Layer 15 of a small transformer language model trained on English Wikipedia (23 layers, counted from 0, width 64).
A neuron's activation on a vector x is GELU(weights . x), where the dot is the dot product.
The model reads these tokens: "ge" " began" " c" "ut" "t" "ing" " st" "one" " from" " the" " near" "by" " E" "mp" "ire" " Qu" "ar" "ry" "." " Con" "st" "ruction" " began" " in" " " "1" "8"

The vector x that enters this layer's MLP at each token. A number n stands for n times 0.042.
0 "ge": 8 -28 58 -29 -41 -1 -8 25 10 8 16 32 -17 -2 -21 -32 35 -2 -19 34 -5 31 4 20 -46 -12 -13 16 34 16 14 -41 -34 44 -36 19 -21 12 -15 24 2 -23 6 12 -32 0 -15 -18 -36 -10 -21 -2 19 19 51 29 32 -48 28 -20 9 24 16 -35
1 " began": 3 -13 37 -21 -38 -6 -6 29 -6 11 19 47 11 -1 -22 -50 43 9 -55 20 7 56 -4 11 -52 -14 -2 8 33 10 -4 -32 -37 25 -13 11 -8 26 -9 14 -14 12 3 13 -15 -5 -25 -45 -11 0 -37 9 -4 34 58 27 21 -8 31 -20 7 22 -8 -53
2 " c": 1 -20 47 -32 -47 25 -23 19 1 16 13 58 1 -2 -14 -15 0 -38 -35 17 23 55 -21 23 -50 -29 8 1 65 -5 11 -28 -36 -7 -14 0 -27 35 -4 7 -15 -10 13 27 -11 6 -20 -20 -17 8 -4 -7 -6 13 87 7 21 -17 26 -19 2 6 -16 -31
3 "ut": -7 -30 31 -3 -28 16 -54 -13 6 16 60 40 32 -10 -29 -22 43 -41 -12 32 20 8 -18 56 -53 -2 6 35 34 33 -10 -50 -23 18 -21 26 -21 1 7 -12 -12 -1 13 -7 -20 -32 -16 -39 9 0 -37 -13 15 24 56 -2 3 -20 13 1 15 24 -12 -27
4 "t": 22 -49 51 -29 -21 11 -33 11 -2 3 62 45 24 -19 -28 -20 24 -46 -48 -2 9 20 2 30 -39 8 -2 36 47 41 -14 -28 -19 17 -33 13 -14 12 17 -2 -26 -28 5 16 6 -24 -7 -51 6 13 -33 -8 23 21 66 -5 4 7 15 -9 -6 1 -25 -29
5 "ing": 0 -33 39 -18 -17 38 -7 50 -1 -8 50 34 23 -15 -26 -13 35 -32 -48 -7 1 32 -25 20 -37 -11 14 8 35 36 -12 -46 -22 25 -39 21 -7 20 -3 3 -19 -13 -16 24 0 -4 -34 -42 3 15 -31 -4 10 16 68 23 11 -16 5 9 -3 11 -6 -46
6 " st": 13 -46 26 -47 -33 16 -33 29 -15 -5 44 30 -9 -3 -1 -17 22 -34 -41 23 -1 30 -15 27 -56 -11 12 13 46 16 11 -48 -40 30 -23 8 5 30 1 -3 -9 29 -23 33 -3 2 -11 -12 -11 -1 -5 -8 6 32 95 14 9 -26 2 -2 9 7 -33 -36
7 "one": -24 -62 36 5 -18 12 -17 32 27 -20 58 16 23 -5 -34 -23 47 -34 -28 46 1 12 -26 21 -47 -20 2 22 38 21 -3 -53 -5 1 -29 25 -14 8 -5 -6 -9 5 0 -5 -5 6 -29 -25 15 8 -25 3 13 22 58 -9 25 -38 28 3 20 18 -21 -45
8 " from": -2 -14 31 -7 -34 4 6 30 2 -13 13 45 2 -19 -10 -40 32 -43 -36 20 -7 58 0 8 -58 -22 7 -1 41 22 -13 -35 -25 36 -22 26 9 20 -18 19 -15 19 -22 44 -6 8 -9 -41 -2 4 -22 11 -8 21 56 23 16 -24 26 -4 -10 12 17 -64
9 " the": 26 -24 43 -21 -44 33 -2 13 7 27 33 35 3 -23 -14 -30 40 -38 -29 41 11 51 -4 14 -51 -21 0 -15 42 23 -8 -53 -30 9 -14 9 -10 3 -15 19 -12 11 -10 46 -12 5 -11 -25 -12 -2 -10 11 -19 -1 50 9 26 -28 19 -11 6 3 7 -55
10 " near": -33 -39 61 -20 -44 14 -5 -5 1 -6 38 19 16 6 -24 -57 46 -14 -36 27 16 20 22 10 -40 -14 11 -11 28 -13 -32 -33 0 12 -1 38 0 11 -10 43 -16 1 -17 36 -13 26 -15 -39 3 9 -13 -14 -27 19 74 26 -6 -25 16 -7 11 16 1 -37
11 "by": -10 -24 31 -24 -42 19 -7 5 18 7 61 26 8 0 -16 -39 44 -22 -35 42 13 30 2 -8 -33 -22 -13 -31 59 -3 -17 -43 -5 17 -14 21 -10 5 -24 14 -3 4 -19 31 -8 5 -29 -17 13 -20 -4 29 -19 -1 64 0 24 -24 46 0 7 -11 16 -48
12 " E": -27 -38 24 -29 -48 14 -13 -10 6 -11 6 36 32 -11 -3 -38 49 -11 -17 26 18 26 29 24 -55 -26 12 -4 46 2 -5 -48 -34 -4 -54 8 -2 26 -2 25 -2 -15 -28 33 -16 24 -14 -31 -2 25 7 -7 -6 10 62 15 29 -5 31 -34 3 16 24 -15
13 "mp": 7 -46 39 -40 -7 15 -80 -8 13 12 34 43 12 19 1 -40 16 7 -37 34 20 16 5 39 -65 -11 22 -32 45 -16 -18 -37 -16 -3 -23 4 -6 -16 -6 28 -3 10 21 10 -33 11 -6 -60 -8 13 -28 -3 -13 -10 70 31 -13 -25 52 7 7 0 12 2
14 "ire": -14 -20 30 -32 -18 -1 -9 18 24 -11 52 31 39 -21 -13 -22 61 7 -21 15 30 -4 -16 38 -32 -31 10 -15 73 18 -9 -25 -27 -2 -15 22 -42 -8 4 20 5 7 -17 40 -8 -31 -51 -36 -9 2 -42 13 -17 -13 62 6 4 -19 38 -12 17 14 11 -28
15 " Qu": 15 -43 29 -40 -8 -4 -26 -15 3 -11 -5 62 27 22 -4 -11 49 -32 -51 8 5 7 42 17 -66 -32 15 -14 58 -1 6 -28 -32 8 -36 1 23 7 4 38 -17 7 6 48 -31 13 -17 -31 -23 16 -33 -15 -3 35 79 -13 20 -7 11 -3 24 -5 -18 -15
16 "ar": 6 -31 44 -41 -3 12 -32 -11 5 -19 39 55 15 -3 18 -9 61 15 -37 22 25 -1 -1 -2 -75 -11 -7 -3 47 23 -2 -11 -33 -16 -37 34 -9 4 -38 1 18 11 0 0 -19 -9 -58 -11 13 -24 -22 19 -9 -28 65 -13 -9 -15 40 -6 52 9 14 -14
17 "ry": -10 -42 19 -14 -14 -5 -28 6 31 -26 62 38 32 -27 -18 -17 34 -21 -11 2 -1 10 14 3 -24 -24 16 -15 61 29 -11 -16 -27 5 -43 3 -3 0 -18 3 24 -19 -16 21 -7 -8 -48 -28 -4 -2 -28 20 8 -16 78 26 33 -16 63 -1 23 2 -10 -33
18 ".": 5 -10 42 -53 -29 -14 -11 28 10 24 -1 53 15 -32 2 -40 24 -48 -30 12 -28 53 -2 11 -40 -15 35 5 52 -3 1 -31 -17 20 -7 5 -13 10 0 14 -18 3 -18 28 -19 8 -43 -42 -23 -8 -9 11 12 18 66 39 21 -28 48 -6 14 -15 9 -30
19 " Con": -11 -22 36 -22 -38 -1 -35 -2 21 26 -1 35 20 8 -8 -43 25 13 -9 9 19 15 18 20 -88 -39 8 11 63 5 -8 -47 -48 12 -33 21 -16 14 -6 -4 -22 5 14 17 -13 6 -30 -23 -6 5 -3 4 21 22 72 0 33 2 34 14 8 5 -7 -41
20 "st": 22 -28 27 -44 -25 6 -65 10 -6 11 62 -2 18 -27 -6 -38 13 -33 -17 7 36 1 0 25 -71 -18 12 0 72 16 6 -15 -48 23 -12 -6 -11 26 -7 9 -17 -3 17 31 -5 -11 -18 -30 -16 8 -30 -3 24 23 61 36 -33 -15 28 16 28 12 -24 -14
21 "ruction": 1 -27 52 -20 -14 -1 -26 37 26 -2 45 22 16 -29 -33 -31 33 -2 -39 16 21 7 -33 19 -50 -7 9 -1 63 22 -7 -50 -37 4 -11 6 -24 -1 2 19 -23 -2 -1 45 -1 -22 -33 -26 -13 29 -33 28 13 11 55 4 19 -18 18 -1 33 10 -25 -37
22 " began": -2 -14 36 -20 -30 -14 -7 30 0 7 12 55 14 -8 -15 -53 39 -1 -55 9 12 59 -5 12 -53 -12 6 1 45 5 -4 -32 -43 24 -10 15 -6 25 -14 8 -20 13 1 17 -13 2 -24 -34 -14 1 -45 -1 -4 43 51 28 23 0 33 -11 3 22 -8 -51
23 " in": -13 -4 46 -6 -39 2 2 15 -3 20 13 35 1 -9 -15 -42 25 -26 -40 35 24 49 11 16 -76 -28 10 3 56 -8 -13 -24 -35 7 -10 39 -4 27 -11 25 -8 3 0 42 -15 -11 -25 -32 -12 3 -17 -5 -12 2 48 7 13 -16 28 10 -4 22 1 -61
24 " ": -1 -13 47 -21 -35 8 -17 16 -40 17 12 25 26 -17 -22 -40 42 -39 -25 63 32 6 15 24 -34 -26 1 3 33 17 -5 -25 -36 9 19 19 -20 18 -8 9 -14 -43 13 42 -18 -6 -43 -54 -8 0 -3 5 -10 -1 71 35 20 -22 21 -12 7 0 -7 -22
25 "1": -14 -30 43 -29 -39 -3 -35 26 -32 30 36 35 12 -23 -18 -39 14 -39 -23 45 23 19 16 38 -59 -16 -21 0 32 28 0 -41 -33 1 23 19 -30 16 -7 17 -7 -18 12 29 -10 3 -26 -27 14 -5 -28 18 -24 9 64 40 13 -3 19 -28 10 -6 -4 -22
26 "8": -35 -40 30 -23 -33 -10 -49 14 4 28 45 37 29 -4 -47 -35 33 -43 -19 30 29 25 17 53 -30 -21 -5 -7 26 34 -17 -40 -34 -9 9 10 -34 31 -15 3 7 -6 -5 21 -40 3 -24 -31 -14 3 -14 6 18 -5 61 22 16 -15 37 14 -4 8 -18 -8

Each question shows the input weights of one neuron of the MLP. A number n stands for n times 0.018.

n84: 12 18 35 22 -41 20 10 21 -18 -12 1 -8 9 -20 -10 0 23 -13 17 -14 8 18 12 -11 7 -38 -40 21 -7 21 16 18 13 28 -4 12 33 -6 -55 -31 -14 55 53 -14 -5 1 -14 -3 43 1 -31 8 -19 -11 -40 -12 28 1 -31 4 -30 0 44 -4
It fires most on token 8 " from"

n292: 3 -8 25 -18 -41 -17 24 1 -26 11 -48 17 26 1 -29 9 -8 16 -1 -36 22 -34 18 7 3 33 -4 15 -48 -24 -1 36 7 9 27 20 -5 26 -24 54 -36 0 -11 62 -11 19 18 -30 34 -27 -22 -21 6 -7 -5 -2 -27 -5 8 3 -30 41 -29 4
On which three tokens does it fire most, strongest first? 10 " near", 24 " ", 23 " in"

n282: 14 -38 6 17 -44 -14 -16 -7 -26 25 17 -15 -17 -26 17 44 -33 11 9 23 1 -2 19 67 48 -26 20 -28 -8 -47 24 -5 27 -41 1 -20 22 -7 0 -16 8 -2 22 1 -40 -10 -11 3 -2 12 42 -30 32 -11 -3 2 25 -3 21 31 -24 7 -27 31
It fires most on token 26 "8"

n122: -21 29 -13 -17 20 51 37 -39 27 -10 6 13 -37 42 -6 33 -13 -9 -3 3 24 -21 -2 7 -15 -27 22 -21 21 9 -8 6 0 -52 26 -41 16 28 -23 34 3 7 -6 -2 -12 42 -12 50 -19 -3 -31 -30 40 -52 -55 -8 6 0 15 -61 24 12 35 15
It fires most on token 16 "ar"

n161: 4 34 17 -14 1 11 24 58 22 -9 -8 6 -10 26 -14 -2 11 -1 -13 -7 -10 -4 -4 6 39 -14 0 15 -1 17 -29 9 -13 0 0 -27 14 14 -70 5 6 16 -14 29 17 -55 22 -2 -15 -23 -13 -8 62 20 -19 -15 -51 6 4 -65 -20 33 38 -25
It fires most on token 8 " from"

n14: 2 48 -4 5 -23 0 -10 16 -58 42 -23 -24 -4 48 11 -14 -23 14 24 39 -7 -10 -32 -8 8 0 -1 2 -11 -7 -23 -2 34 2 -5 -25 -24 51 1 17 9 -30 15 -20 -40 -24 3 -33 14 31 -11 26 4 26 -12 10 15 3 -12 -16 7 13 -1 15
On which token does it fire most, and how strongly? 24 " ", at about 2.1

n205: -20 26 61 9 -4 27 -5 32 -33 -8 2 -8 -20 11 40 20 -16 25 59 -29 38 -28 0 -12 -8 -6 -8 -13 -16 -8 -9 26 18 -17 11 -16 -10 0 -7 2 6 -42 23 18 -35 -15 -6 -10 12 5 -19 -15 26 -59 -8 21 23 0 21 -37 8 -19 12 -25
On which three tokens does it fire most, strongest first? 24 " ", 16 "ar", 25 "1"

n284: 14 -4 24 14 -28 48 12 18 6 21 -9 -22 16 25 -37 24 7 -6 15 19 -27 -7 -47 -39 22 7 -46 -23 -24 31 19 -1 -18 -22 7 -22 -33 -12 -58 16 -34 5 2 -14 20 40 14 -13 41 -10 27 -19 50 -27 -11 -1 34 -25 -9 41 0 -8 28 10
On which three tokens does it fire most, strongest first? 7 "one", 9 " the", 11 "by"

n91: -15 18 29 45 -35 13 -16 11 35 9 15 7 7 -4 23 0 -60 -12 -2 3 18 29 6 2 -21 52 -38 -6 -14 -12 -5 2 -18 -11 30 1 6 2 -36 1 27 -22 31 16 -5 10 45 6 -38 4 -19 -24 -24 -17 -26 -22 5 34 -27 -14 -22 0 18 -17
On which token does it fire most, and how strongly? 23 " in", at about 1.6

n113: -9 -19 -6 12 -52 -17 28 -1 8 -33 16 4 -10 -4 36 13 -12 34 9 8 26 0 -8 -33 1 28 -6 -6 1 47 8 -24 7 -9 44 33 -59 -20 31 7 -58 24 -7 -21 24 -23 -14 18 11 -10 -14 25 23 -25 -19 26 -37 11 3 -37 -22 31 -15 2
On which three tokens does it fire most, strongest first? 14 "ire", 21 "ruction", 25 "1"

n72: 16 18 -13 33 13 -31 -5 -18 14 -15 24 3 -12 25 -1 -31 -38 22 47 -17 -21 6 19 10 -1 25 -20 -34 -13 24 -60 31 -27 -11 8 12 -50 5 -26 -35 32 -4 -10 -18 -9 3 39 5 5 11 7 -8 26 -26 8 57 -7 -8 34 12 13 10 51 14
It fires most on token 17 "ry"

n183: 9 33 16 3 -21 -22 43 37 -5 -4 1 -7 0 -21 -5 7 5 -3 -9 20 -18 -18 -8 -37 -15 -20 -48 -10 -34 15 17 1 -42 0 -34 26 -16 -4 -1 -9 41 37 26 24 18 24 -12 24 18 -27 51 -12 46 -24 -24 -23 18 46 35 7 11 -8 -2 19
On which token does it fire most, and how strongly? 16 "ar", at about 1.7

n266: 25 34 -12 36 -4 15 5 26 -24 -10 13 -28 15 -34 -23 20 -11 47 20 12 13 8 0 -13 7 19 -29 15 7 21 -61 -22 -15 11 -3 -11 23 5 9 -31 48 8 -42 -20 -14 11 -9 -29 24 -27 -30 2 8 -6 -17 78 -18 29 -25 19 -17 1 -35 0
It fires most on token 5 "ing"

n117: 32 -17 7 2 42 -22 44 19 -11 -31 33 -30 26 6 25 5 21 -5 31 -7 0 -8 1 -6 10 -3 -19 -10 -50 -5 -11 15 6 35 -3 23 -45 -6 -5 -53 -45 38 -30 1 1 -29 -37 22 13 -14 -6 -25 63 -6 5 32 -11 14 18 -27 -6 57 -30 -8
On which token does it fire most, and how strongly? 7 "one", at about 1.3

n28: -26 -10 6 3 -5 -64 39 -8 28 -6 24 3 -22 -27 17 27 1 -35 21 0 38 -27 -44 -9 -17 31 23 -5 -11 9 -15 8 0 49 44 14 -8 -24 44 17 -32 -6 70 25 20 -31 -21 -35 23 12 -23 -1 16 -11 -48 22 -21 12 -1 7 -1 -16 28 17
Its two highest activations, in order, are on tokens 21 "ruction", 14 "ire"

n235: -3 -33 -14 -24 15 33 17 -12 0 58 -8 0 -41 -24 13 41 -3 -33 16 2 8 4 -23 26 11 -35 26 35 15 -28 7 -8 -9 -21 24 -47 2 -38 -42 43 -1 4 2 15 1 10 -23 24 17 -12 5 -33 13 -8 -31 -9 32 -37 -11 9 -21 10 11 17
It fires most on token 9 " the"

n222: 33 35 -6 16 4 -30 -21 49 -4 10 -1 0 -6 21 -15 13 -44 -9 15 17 7 32 -93 -13 22 -8 6 10 20 -25 3 1 16 -3 -10 -21 -36 -2 12 28 21 -9 -10 -6 -26 -43 -44 -12 10 -19 -21 -4 55 -39 -18 16 -9 10 -7 -9 -22 -1 35 -9
On which token does it fire most, and how strongly? 18 ".", at about 1.8

n212: 2 9 -16 49 0 -9 15 18 9 -23 -23 -11 -5 13 -26 28 -18 6 -3 9 -2 14 -19 23 -27 29 -36 2 49 -3 17 42 18 -20 -12 -1 -18 24 -16 -24 -6 -2 15 12 32 40 8 18 24 3 -49 -10 -5 1 -34 -68 55 -33 -21 26 -18 -8 36 -42
Its two highest activations, in order, are on tokens 7 "one", 23 " in"

n223: 40 -6 -25 -40 20 -6 -10 5 -33 4 8 11 -12 21 -18 7 -6 29 -4 25 -65 -15 -39 11 -34 13 -12 5 27 -4 0 50 10 19 34 -34 3 -2 -36 2 -8 44 -1 -24 -17 7 32 -3 2 12 -28 -1 43 11 -26 8 31 32 7 -8 3 -22 24 -23
It fires most on token 1 " began"

n274: -30 -9 -11 -50 -15 27 47 -28 -8 25 1 -5 -21 -5 -1 -36 20 13 18 -7 -39 -28 24 -29 5 36 -20 5 6 4 37 3 -33 3 8 -26 10 -18 -38 12 6 1 -6 -12 7 28 34 7 19 -6 -14 -12 9 -6 22 -29 -32 51 37 -9 -7 -11 18 13
On which three tokens does it fire most, strongest first? 12 " E", 16 "ar", 11 "by"

n206: 18 9 -1 -28 -49 -12 13 14 -20 4 54 16 8 -3 13 10 -3 -27 27 11 17 -18 -45 -39 41 17 -13 11 -17 -19 7 -28 14 -29 -8 -31 -13 -25 5 16 22 33 1 -12 3 -18 -1 -8 6 13 1 10 11 -41 -1 -13 2 13 20 1 -13 8 38 -44
It fires most on token 11 "by"

n224: 15 -3 -5 11 15 -17 8 36 -8 1 -75 -60 -27 4 -24 7 -34 27 24 4 11 -8 14 22 -17 9 25 15 9 -21 -27 43 -17 -14 -24 40 36 -5 -17 28 -41 9 5 0 -1 6 -21 45 -45 -13 -3 -38 5 -11 36 -12 1 5 21 18 2 46 57 -39
It fires most on token 23 " in"

n262: 24 -30 -2 -33 -40 -15 14 56 -18 22 -6 -29 -27 21 35 21 -28 31 12 7 -9 -8 -24 -3 10 40 10 -2 -29 44 8 -26 -50 4 19 12 -6 -11 -31 22 38 -14 -3 -17 44 -2 19 7 -33 -66 -12 11 40 43 -8 6 36 14 -44 0 11 46 -36 19
On which token does it fire most, and how strongly? 0 "ge", at about 3.5

n243: 14 25 36 2 -8 -1 12 4 17 -11 -13 -19 29 14 50 21 8 27 20 46 -49 -82 11 12 1 13 -24 29 21 10 24 -36 -11 -16 -42 9 0 -10 -3 -62 -34 22 26 -24 -8 -1 25 -9 47 0 -35 -5 14 -5 -10 46 44 30 -45 -6 -22 -22 15 -23
On which three tokens does it fire most, strongest first? 19 " Con", 3 "ut", 7 "one"

n53: 1 -42 2 12 13 12 16 1 50 24 -7 24 -2 16 -11 -14 9 13 12 9 10 -9 -12 -1 33 -1 -2 9 1 -28 15 -2 -24 -48 -44 -30 20 43 -24 -9 -16 25 18 -35 -5 19 -2 -8 -2 23 49 -6 -15 -29 -16 -7 0 36 -1 -17 1 -27 28 -24
On which token does it fire most, and how strongly? 12 " E", at about 2.5

n118: -31 1 24 47 -36 6 24 -30 3 -13 -45 7 -8 -31 -2 -6 -6 24 3 -18 -4 -1 -8 19 13 24 24 -32 3 7 9 -3 -3 30 48 -16 -41 3 -12 28 -10 -19 61 4 -26 28 39 -16 17 38 -1 2 30 -5 7 -33 -48 -5 -4 -8 2 1 18 12
It fires most on token 10 " near"

n271: -5 14 -14 5 -4 -38 -25 9 -9 -36 -6 22 23 -25 2 6 25 6 -15 34 -6 -37 -8 -23 7 -13 -19 -20 7 19 -2 -2 -8 13 10 4 -17 -44 39 45 -25 -3 22 34 12 -19 20 19 10 3 -38 -26 27 -1 -33 15 -23 50 14 -1 -17 11 27 26
On which token does it fire most, and how strongly? 14 "ire", at about 3

n115: 49 18 24 10 -17 -21 -7 -13 -28 -22 -26 -10 -23 16 -23 1 8 21 -4 25 -10 -16 21 -16 -3 16 -4 -5 -10 9 62 -15 9 -1 25 9 31 -50 2 53 -36 33 18 -10 50 -31 -24 34 37 27 -35 24 36 -5 7 27 -29 -3 1 14 -4 -18 3 -16
It fires most on token 21 "ruction"